Layer 7 of a small transformer language model trained on English Wikipedia (10 layers, counted from 0, width 64).
A neuron's activation on a vector x is SiLU(gate . x) times (in . x), where the dot is the dot product.

Input weights of the MLP neurons that the questions are about. A number n stands for (n - 500) times 0.0025.
n1 gate: 543 629 447 386 768 542 631 509 495 766 394 549 470 283 731 565 674 618 479 331 448 471 536 500 348 345 606 691 458 602 574 159 640 489 923 559 516 550 730 544 214 572 507 364 563 622 747 441 405 310 597 444 426 458 381 718 372 581 628 413 635 583 764 576
n11 gate: 396 532 454 670 420 485 411 451 467 445 434 564 472 601 356 569 280 564 663 467 468 646 238 464 421 567 429 509 623 658 647 567 539 485 356 567 515 355 265 447 503 455 346 685 576 384 653 721 548 586 551 449 465 485 572 698 646 536 619 410 593 349 509 565
n15 gate: 461 393 558 449 552 483 454 452 745 370 340 289 431 399 585 548 406 306 670 572 460 464 640 334 602 517 613 585 936 454 704 625 571 437 524 512 463 90 520 645 542 556 635 429 879 520 475 341 406 566 826 746 917 459 596 653 741 291 564 626 490 482 423 501
n42 gate: 584 588 418 591 573 510 517 317 246 463 340 409 641 556 655 369 384 660 454 517 558 357 403 284 273 477 575 394 375 369 616 138 521 320 464 496 602 487 582 628 479 227 768 462 693 609 658 607 498 430 434 335 517 532 578 692 489 441 596 569 454 607 494 456
n55 gate: 442 499 482 297 746 552 627 557 446 666 349 406 525 551 677 554 488 549 300 388 369 608 500 364 322 389 383 398 423 425 543 478 419 593 438 421 436 359 366 764 473 567 420 589 519 738 309 570 443 291 665 295 473 591 709 764 553 388 504 714 489 308 666 352
n71 gate: 249 566 348 251 622 393 599 578 516 432 263 588 407 556 461 325 584 459 294 639 780 515 518 291 549 542 576 732 283 410 387 561 422 432 413 646 381 462 509 493 181 353 335 426 403 486 677 542 402 567 478 668 492 501 486 441 441 360 393 696 378 285 348 430
n107 gate: 416 501 324 587 544 548 440 376 424 505 549 406 433 469 382 651 588 540 609 578 447 496 572 473 644 701 570 573 434 634 562 399 653 612 679 400 552 539 457 552 297 482 601 422 614 683 547 376 577 298 262 624 368 633 418 398 652 567 668 555 518 386 520 360
n108 gate: 487 569 736 505 400 240 452 493 524 361 380 740 466 627 536 544 537 521 375 378 669 969 294 544 524 503 657 628 646 544 495 351 558 93 536 765 94 780 465 399 451 439 417 513 426 462 842 545 548 342 524 503 601 515 462 307 549 463 555 612 704 528 767 399
n119 gate: 714 439 135 429 454 472 582 410 597 347 378 482 504 476 575 608 460 304 493 475 446 637 513 629 464 559 598 537 831 572 604 252 714 577 409 417 334 498 454 609 395 434 549 518 588 586 262 404 479 568 440 599 547 633 519 569 443 325 425 606 298 448 563 394
n123 gate: 375 523 331 626 590 392 364 395 481 427 310 416 347 452 593 575 565 463 623 324 168 686 564 459 589 445 655 392 389 413 444 642 484 290 602 504 383 566 500 715 481 552 465 585 428 690 398 746 425 327 819 480 398 392 529 593 582 428 563 676 255 275 653 118
n138 gate: 552 636 590 423 563 506 527 420 626 461 551 475 555 349 571 558 449 582 495 644 529 353 338 318 476 574 458 208 735 412 564 724 512 406 391 388 454 643 426 676 518 912 640 458 590 515 520 489 521 448 337 495 343 694 557 493 391 498 511 564 540 447 632 463
n151 gate: 181 357 672 616 359 655 361 781 555 437 502 489 517 454 254 430 551 496 523 423 656 641 527 354 319 590 257 561 411 565 331 407 404 571 618 638 683 495 319 792 432 550 567 607 679 367 372 406 347 562 688 339 439 354 323 519 594 514 303 548 696 577 535 643
n157 gate: 379 416 657 281 491 441 329 470 299 391 449 515 651 456 562 629 450 459 393 600 583 418 290 286 616 528 318 632 465 327 621 496 513 393 677 827 428 651 617 449 334 463 702 568 485 456 573 169 312 250 383 621 512 357 475 321 645 564 300 486 368 405 619 449
n172 gate: 412 477 405 243 248 783 566 730 687 367 655 567 599 451 503 578 646 545 446 497 653 457 587 517 502 606 387 707 615 297 411 307 492 298 436 432 553 555 635 655 200 698 447 588 492 463 529 375 566 590 377 699 632 528 457 224 247 690 144 404 282 654 749 352
n179 gate: 388 246 680 440 505 551 434 543 430 591 420 329 660 378 776 576 411 628 308 723 387 633 540 650 497 570 637 464 325 642 484 451 501 510 768 225 324 409 503 648 421 698 459 613 548 389 495 402 828 401 527 352 569 347 426 642 461 568 614 686 532 433 554 609
n180 gate: 439 542 385 528 476 490 367 568 514 547 490 542 535 491 447 363 517 620 340 343 476 498 719 641 628 385 212 366 496 362 641 491 768 453 669 528 714 479 591 361 392 339 520 568 393 250 307 507 336 541 268 465 383 660 516 466 602 830 418 519 487 154 430 556
n184 gate: 459 263 475 570 497 595 447 541 591 686 643 640 467 792 668 276 295 492 283 509 627 593 522 479 326 525 80 597 834 312 846 518 670 420 595 524 401 486 690 549 301 446 501 405 353 609 632 427 588 309 457 537 628 619 548 587 403 442 565 358 604 539 541 631
n1 in: 223 490 516 391 583 466 518 732 589 458 518 626 557 595 590 579 379 495 684 376 411 530 443 489 597 462 309 486 402 207 442 470 500 297 636 633 600 370 383 496 344 353 667 437 604 548 473 472 616 587 635 551 401 464 404 432 472 544 807 747 545 609 378 579
n11 in: 446 531 598 568 544 436 530 424 656 568 503 591 545 605 500 370 474 705 363 506 718 674 335 660 439 480 595 638 789 412 377 228 596 838 398 593 564 250 613 489 488 426 389 289 483 557 311 526 564 614 550 458 569 550 358 535 368 651 505 344 400 567 659 503
n15 in: 417 519 314 525 370 344 589 575 229 762 572 582 553 529 442 615 557 554 733 397 402 531 475 561 528 548 337 615 238 360 458 390 291 617 352 401 419 383 725 527 424 446 625 378 611 438 614 425 365 410 509 530 320 334 388 335 368 562 242 420 401 454 541 559
n42 in: 524 445 748 424 436 293 436 485 655 574 571 561 426 555 393 530 295 467 632 544 354 444 601 382 458 594 412 536 473 381 285 476 581 378 437 542 521 599 545 608 528 738 387 633 415 401 336 502 400 557 512 522 329 448 566 385 658 748 496 561 500 629 372 432
n55 in: 466 518 479 278 324 563 529 442 409 682 672 567 568 506 431 512 670 572 532 530 590 452 440 553 258 486 652 530 549 398 488 504 342 415 370 498 513 319 464 505 414 422 645 429 551 368 688 575 386 514 492 405 548 802 579 430 421 511 432 627 381 502 415 541
n71 in: 735 517 495 675 451 623 287 737 636 719 611 391 556 521 490 553 341 362 373 255 427 553 719 559 473 646 384 563 463 440 414 537 413 806 546 518 522 445 338 568 566 678 552 653 411 568 526 384 697 545 477 420 479 631 441 302 640 707 483 689 357 467 497 616
n107 in: 334 332 362 500 556 290 626 512 305 466 455 582 486 442 598 560 596 575 547 361 544 536 317 561 350 614 535 527 394 389 586 540 608 542 643 314 693 436 485 533 475 624 389 456 433 493 394 426 556 615 544 590 489 672 462 588 587 396 440 424 508 520 682 588
n108 in: 643 418 575 330 423 555 495 465 362 610 429 603 756 516 425 493 281 512 579 643 631 576 418 441 677 268 739 419 401 474 576 723 575 649 327 637 666 597 553 451 707 574 566 291 422 495 474 420 342 323 449 264 484 545 631 450 478 418 288 515 287 454 400 501
n119 in: 459 501 447 481 393 267 675 690 393 628 690 526 589 477 337 635 392 612 392 645 415 621 328 770 489 357 305 453 542 555 582 433 526 682 718 558 559 545 667 710 571 527 473 670 461 454 424 432 536 462 516 370 314 521 577 524 571 343 539 605 594 637 213 476
n123 in: 290 377 487 255 550 581 354 507 594 659 710 435 597 670 560 516 312 526 527 647 432 522 643 665 536 524 448 598 225 349 457 297 317 358 427 350 456 482 585 594 412 507 440 496 697 604 584 664 543 631 388 478 361 491 696 471 499 550 414 393 296 330 550 436
n138 in: 495 370 498 446 533 547 513 349 287 480 508 737 695 364 367 337 708 402 577 674 426 539 429 440 430 480 406 684 489 429 404 374 489 578 422 504 388 482 355 595 499 379 656 626 575 651 483 366 503 542 517 456 473 297 471 630 550 422 463 312 260 597 315 532
n151 in: 464 756 360 680 461 532 553 335 356 562 520 274 283 538 704 544 217 405 447 382 482 416 534 365 397 645 612 385 639 361 460 398 724 602 730 482 656 507 394 188 629 492 559 416 707 704 413 775 415 597 549 569 322 592 400 558 521 482 629 766 387 551 682 460
n157 in: 328 710 530 539 480 632 474 609 582 549 628 663 478 559 356 398 740 501 611 618 399 633 630 512 483 385 582 677 491 307 503 448 471 452 321 319 716 666 315 482 427 480 548 256 524 447 458 665 648 644 250 616 707 450 539 370 475 644 531 489 639 531 667 206
n172 in: 369 698 363 291 490 696 321 519 596 610 619 555 603 780 467 382 532 487 516 367 559 493 746 696 550 371 543 473 328 222 602 517 391 366 530 385 341 159 443 631 319 378 348 683 361 629 513 467 610 471 374 444 402 334 644 554 301 521 192 489 446 652 704 572
n179 in: 409 504 380 500 520 456 465 365 476 400 435 462 502 577 289 507 322 483 527 368 659 583 345 366 496 596 573 444 395 266 268 760 512 764 432 272 190 517 380 707 509 551 440 633 529 505 622 504 495 389 353 395 660 460 460 529 495 405 519 487 396 256 606 576
n180 in: 313 501 527 407 428 412 589 440 491 633 535 501 595 372 569 572 540 646 621 540 677 579 659 365 388 538 596 547 540 382 602 461 515 453 410 437 615 577 535 498 277 407 559 398 433 432 314 611 337 633 595 711 555 508 515 402 688 434 585 552 466 413 598 509
n184 in: 682 394 574 550 232 507 728 431 536 390 607 510 545 312 435 570 675 469 500 354 468 706 480 586 579 504 511 279 511 510 581 628 492 777 383 569 302 466 734 517 459 508 538 690 551 594 472 372 666 320 547 375 692 445 357 487 513 674 458 518 433 653 649 517

Each question shows a token from some text and the vector x that enters the MLP there. A number n stands for (n - 500) times 0.0042.

" of": 618 393 573 508 772 416 485 520 306 576 521 641 372 540 624 521 548 521 536 469 363 719 399 339 519 554 617 432 491 560 347 379 551 518 544 321 516 393 623 321 610 440 573 456 555 432 227 394 452 393 476 557 493 417 479 213 534 467 536 519 505 444 456 547
Which of these neurons fires most? n107

"onto": 526 565 500 674 479 588 557 580 411 638 453 624 520 605 523 324 466 359 550 602 566 414 394 479 357 322 399 389 536 503 321 526 368 612 573 494 446 472 541 425 454 425 342 470 552 383 334 462 538 563 379 556 475 521 526 94 605 421 550 412 358 419 425 502
Which of these neurons fires most? n71

"or": 597 377 381 515 430 586 598 543 476 523 535 660 356 365 589 512 451 485 481 391 602 369 267 353 409 445 590 477 490 624 464 423 429 464 590 348 355 415 365 355 366 486 303 453 539 504 364 498 596 634 529 461 464 418 574 130 575 455 471 416 508 606 536 590
The most active neuron and its activation: n123, at about 0.18

" deal": 532 394 590 441 822 613 410 424 401 554 473 602 392 477 483 402 507 433 604 488 527 282 286 277 268 435 650 357 471 537 242 425 563 513 519 468 401 479 491 488 627 464 600 595 549 487 358 723 584 480 382 471 531 476 549 266 617 525 406 501 554 519 489 617
The three highest activations, in order: n42, n138, n119

" 6": 617 339 447 713 571 453 548 641 374 623 531 583 514 533 485 324 501 601 562 415 629 484 314 405 564 527 563 341 468 743 306 519 522 460 580 283 250 412 457 492 549 474 329 440 548 514 315 529 387 550 482 457 369 490 607 463 492 378 505 245 673 406 553 547
The three highest activations, in order: n11, n71, n157

" at": 701 488 386 597 764 605 506 475 351 605 682 644 444 456 595 536 526 463 507 491 483 657 319 352 425 544 450 318 605 541 439 366 487 580 558 453 672 512 559 494 429 438 622 412 590 490 239 567 459 511 382 579 597 491 622 372 624 484 282 458 426 417 505 604
The most active neuron and its activation: n180, at about 1.1

" when": 593 424 509 505 552 481 500 488 358 509 517 734 460 465 742 426 575 495 674 351 441 515 319 404 383 448 580 382 468 479 352 359 587 513 475 338 606 426 467 329 570 496 643 423 435 490 250 381 468 462 451 494 497 477 619 185 450 543 466 526 471 512 414 642
Which of these neurons fires most? n123

"From": 717 359 333 595 650 453 553 523 322 552 679 627 481 508 641 675 561 407 671 609 405 628 448 372 382 503 476 381 474 474 372 482 599 471 643 448 352 477 509 449 437 479 624 471 617 499 227 517 462 549 405 489 572 441 632 345 544 481 379 559 496 410 403 653
The most active neuron and its activation: n119, at about 1.2

"F)": 589 419 465 505 416 528 622 496 384 581 546 616 438 497 593 469 482 517 593 391 697 245 247 392 517 409 578 419 523 619 366 445 341 576 605 396 374 434 473 669 409 487 280 437 527 445 219 609 523 583 449 392 512 580 564 414 287 483 465 355 536 542 462 614
Which of these neurons fires most? n157

" not": 436 309 622 459 729 454 552 545 366 850 462 625 343 495 651 442 469 531 726 472 448 398 378 400 283 499 678 473 498 563 307 390 540 511 618 315 422 430 500 443 475 531 507 557 522 519 298 504 326 348 491 365 503 465 587 428 552 437 518 586 564 344 484 591
The three highest activations, in order: n55, n179, n42

" team": 623 507 510 462 696 659 473 600 380 580 516 644 450 444 503 311 487 518 609 567 590 216 310 325 401 437 539 447 547 586 395 400 531 556 547 461 453 450 524 406 508 389 616 602 481 468 221 576 489 597 457 548 551 394 647 221 598 466 411 488 565 570 495 560
Which of these neurons fires most? n184

"\n": 504 546 399 589 736 601 519 469 485 587 695 574 345 442 886 463 565 445 638 457 526 318 295 516 516 377 548 386 575 477 395 477 484 558 395 478 378 421 456 678 471 517 561 432 693 441 493 448 395 531 364 581 427 464 482 367 738 384 414 459 668 307 535 608
Which of these neurons fires most? n15

"an": 528 399 351 510 324 624 671 491 538 586 511 623 377 525 504 471 443 495 585 486 554 382 345 477 393 510 583 301 552 549 381 452 355 534 537 375 421 510 493 410 335 614 395 517 546 370 308 469 665 525 502 423 529 519 535 81 511 466 375 426 506 542 515 523
Which two neurons fire most, strongest first? n172, n1

" base": 686 408 583 526 782 646 501 543 388 526 457 719 461 482 430 377 535 460 609 560 594 363 337 345 475 480 555 470 540 567 270 486 480 622 640 492 438 417 510 405 576 550 555 483 514 467 237 575 593 632 447 382 517 590 681 206 514 483 494 426 503 458 563 552
The most active neuron and its activation: n138, at about 0.46

"9": 665 479 618 595 479 439 596 642 384 786 533 717 470 392 515 293 465 459 556 491 580 436 320 373 571 639 665 421 446 514 445 651 452 533 505 346 417 477 517 366 588 479 302 442 656 525 289 510 549 584 498 478 441 516 569 465 554 404 463 211 523 603 549 524
Which of these neurons fires most? n1

" L": 625 494 434 614 453 681 487 449 460 595 756 635 472 488 573 407 401 368 453 522 560 255 360 458 422 465 492 441 492 427 476 419 325 486 511 274 365 335 374 521 465 492 359 548 555 403 384 539 430 528 477 554 555 422 468 198 683 462 662 427 615 450 558 544
Which of these neurons fires most? n108

"uck": 560 547 476 598 633 615 527 598 480 620 548 552 462 472 448 419 434 486 408 493 614 397 414 296 473 575 433 448 451 573 459 514 434 511 506 424 460 501 561 445 478 325 444 424 525 396 306 464 573 525 458 606 489 420 685 33 557 535 518 342 418 501 658 516
Which of these neurons fires most? n157

" Constit": 707 384 464 510 678 636 575 600 420 658 563 717 491 467 499 386 407 526 417 530 420 353 347 408 326 430 462 274 567 469 403 627 363 566 654 278 317 549 440 472 583 479 390 566 497 446 432 524 622 322 457 514 504 352 574 244 505 516 458 365 463 635 526 619
The three highest activations, in order: n179, n138, n184

" Women": 575 456 492 633 609 645 641 572 420 526 545 679 427 492 574 285 546 421 571 580 524 263 339 457 420 456 387 354 516 512 324 501 388 537 666 433 388 433 456 450 450 365 483 511 602 481 225 536 496 383 461 492 506 458 426 170 541 487 422 421 492 586 485 490
The most active neuron and its activation: n123, at about 0.3

" in": 744 488 360 567 621 567 488 458 365 605 716 656 405 478 648 538 588 445 547 544 560 725 435 243 507 449 494 328 522 453 481 438 555 616 633 486 493 549 543 565 313 479 542 592 498 404 329 604 300 539 441 532 606 555 624 320 665 465 301 567 437 461 520 503
Which of these neurons fires most? n180

" def": 531 341 454 593 618 546 452 530 444 609 648 695 472 599 523 347 432 540 511 382 525 392 312 321 436 434 541 323 502 624 466 494 487 470 694 264 524 532 515 560 716 610 605 546 352 564 544 487 590 317 381 450 476 495 628 269 657 453 467 391 509 421 644 755
Which of these neurons fires most? n179

"as": 688 266 311 585 374 511 609 540 488 551 586 590 326 545 567 552 523 422 527 465 603 370 306 384 357 475 541 363 495 567 553 414 352 431 489 532 437 408 340 530 361 520 357 462 579 385 356 509 577 612 504 531 490 406 566 174 553 434 576 360 528 408 547 642
Which of these neurons fires most? n157

" 4": 673 351 371 806 559 403 526 607 285 563 599 666 353 525 594 370 500 577 648 473 630 307 310 531 464 424 443 362 484 542 299 437 548 433 535 421 419 400 455 559 478 629 484 509 546 389 429 575 344 511 396 522 415 474 602 520 396 324 599 273 607 397 650 584
The most active neuron and its activation: n71, at about 0.49

" Hend": 589 441 407 530 564 601 572 662 444 588 752 638 457 523 400 423 510 410 432 477 567 368 212 465 285 514 475 373 571 657 342 527 459 509 485 465 480 460 399 401 476 485 366 438 622 466 395 527 603 499 427 623 456 637 580 314 725 494 453 336 582 464 626 675
Which of these neurons fires most? n11

";": 624 494 391 491 330 601 598 502 565 580 477 638 472 474 627 391 465 541 458 435 422 508 280 481 572 453 453 289 544 547 366 361 322 485 478 352 350 467 574 343 490 487 504 532 536 496 125 489 463 481 406 467 457 595 539 319 457 437 340 472 541 572 431 518
Which of these neurons fires most? n119

" time": 602 463 567 526 757 587 452 587 361 436 499 568 434 522 564 348 613 471 562 401 500 323 401 330 452 452 615 414 576 571 286 433 614 460 631 430 376 482 436 516 601 501 535 419 523 451 210 441 447 583 486 420 432 543 566 159 502 458 468 552 574 405 473 555
Which of these neurons fires most? n184

" Y": 708 542 349 538 524 620 520 594 473 511 634 661 419 441 516 389 451 459 430 415 435 373 351 508 505 439 424 422 401 618 373 466 342 464 537 362 379 367 531 434 524 497 236 402 517 456 379 514 516 529 535 577 570 556 516 122 656 467 649 375 511 520 509 529
The three highest activations, in order: n108, n138, n151

" was": 603 544 470 593 752 557 479 589 393 711 526 574 390 549 659 518 407 400 523 463 344 443 281 307 322 487 561 370 565 347 335 400 607 517 530 387 426 352 518 674 426 572 543 515 507 423 349 487 335 478 416 486 469 518 647 298 534 525 261 499 541 545 591 600
The most active neuron and its activation: n42, at about 1.6

" |": 549 606 468 621 569 602 500 623 533 658 512 768 428 453 734 511 546 564 486 524 550 535 272 440 480 505 513 439 464 552 359 484 535 564 458 382 356 369 449 377 547 448 524 524 576 414 79 584 494 470 383 531 459 512 604 558 511 470 425 475 550 542 525 572
Which two neurons fire most, strongest first? n11, n123

" for": 677 425 533 459 746 427 481 565 304 546 519 645 322 508 656 565 555 512 575 430 455 677 361 395 424 586 582 405 433 506 354 385 557 548 606 306 511 388 536 341 573 508 627 489 587 472 201 423 409 421 537 464 508 426 468 236 549 499 538 507 505 472 501 523
Which of these neurons fires most? n107

" 12": 736 447 421 667 510 478 536 704 351 631 684 689 487 526 646 312 481 613 504 479 457 341 285 353 543 452 542 336 420 607 358 451 580 517 617 335 372 432 512 486 515 494 375 457 622 514 317 529 405 545 371 478 375 531 474 446 513 362 491 322 599 547 566 621
The most active neuron and its activation: n157, at about 0.33

"uk": 704 433 248 560 421 516 555 498 555 545 570 609 427 489 480 390 482 324 530 524 588 423 389 530 369 423 645 371 527 493 419 504 281 443 572 448 487 378 491 502 428 552 339 492 542 324 394 523 631 512 422 513 537 541 626 76 563 522 520 436 513 439 492 601
Which of these neurons fires most? n172

" half": 569 440 472 495 805 428 423 467 361 457 508 641 371 550 448 440 515 506 609 508 540 360 473 400 467 631 519 338 464 601 334 510 610 538 542 364 367 482 460 457 559 471 539 372 471 491 303 423 524 678 367 453 442 540 530 110 618 419 518 334 566 451 457 548
The three highest activations, in order: n107, n184, n172

"===": 657 606 478 841 519 466 577 569 463 724 602 511 358 508 725 462 437 490 700 647 467 378 373 436 569 331 458 416 504 509 449 414 410 510 564 482 444 500 410 533 404 463 740 424 613 641 344 484 450 469 430 630 370 397 530 456 673 494 291 565 473 335 652 587
The most active neuron and its activation: n15, at about 0.31

" number": 575 304 544 508 896 635 440 496 403 670 542 749 356 513 474 469 593 482 566 640 549 309 401 359 421 391 616 279 528 563 316 389 530 532 577 329 380 488 477 496 678 466 440 366 524 392 365 553 453 494 408 412 485 472 492 276 602 448 466 474 563 594 472 481
Which of these neurons fires most? n184

"p": 589 396 564 687 581 558 439 578 429 580 524 708 447 473 451 237 484 223 530 527 588 445 408 413 427 506 515 243 587 608 448 398 602 347 532 321 557 523 356 414 660 455 477 474 467 509 466 642 810 588 430 460 419 426 620 318 700 462 560 451 458 321 518 571
The most active neuron and its activation: n15, at about 0.64

"en": 591 472 597 594 558 616 529 539 505 637 463 620 473 488 565 451 418 479 556 522 529 394 306 408 361 516 558 461 471 687 306 562 541 620 550 459 422 492 551 414 450 404 556 509 478 385 313 543 525 517 453 548 486 386 469 32 587 519 502 472 587 616 607 497
Which of these neurons fires most? n123

"b": 629 401 415 686 559 683 503 469 474 573 609 654 370 465 576 406 458 429 461 476 494 272 257 398 354 501 554 465 466 567 449 428 478 515 602 304 423 446 474 407 502 495 234 402 439 455 472 534 675 459 391 508 521 547 588 232 762 519 506 343 441 454 643 498
Which of these neurons fires most? n107

" m": 776 340 451 576 709 562 511 558 495 534 461 676 510 418 567 402 500 455 566 410 484 500 500 453 414 497 568 361 473 539 284 464 585 508 792 243 386 449 364 410 763 527 371 364 576 398 461 440 478 399 544 419 471 542 704 245 709 465 454 471 382 503 500 478
Which of these neurons fires most? n179

" 2015": 602 418 520 522 618 517 470 609 330 666 499 677 589 503 631 356 594 613 669 435 446 498 498 446 456 468 523 294 473 327 281 402 636 490 594 502 590 660 461 421 590 535 407 507 632 450 218 646 603 550 510 497 376 478 487 375 457 441 344 342 478 501 533 718
Which two neurons fire most, strongest first? n151, n180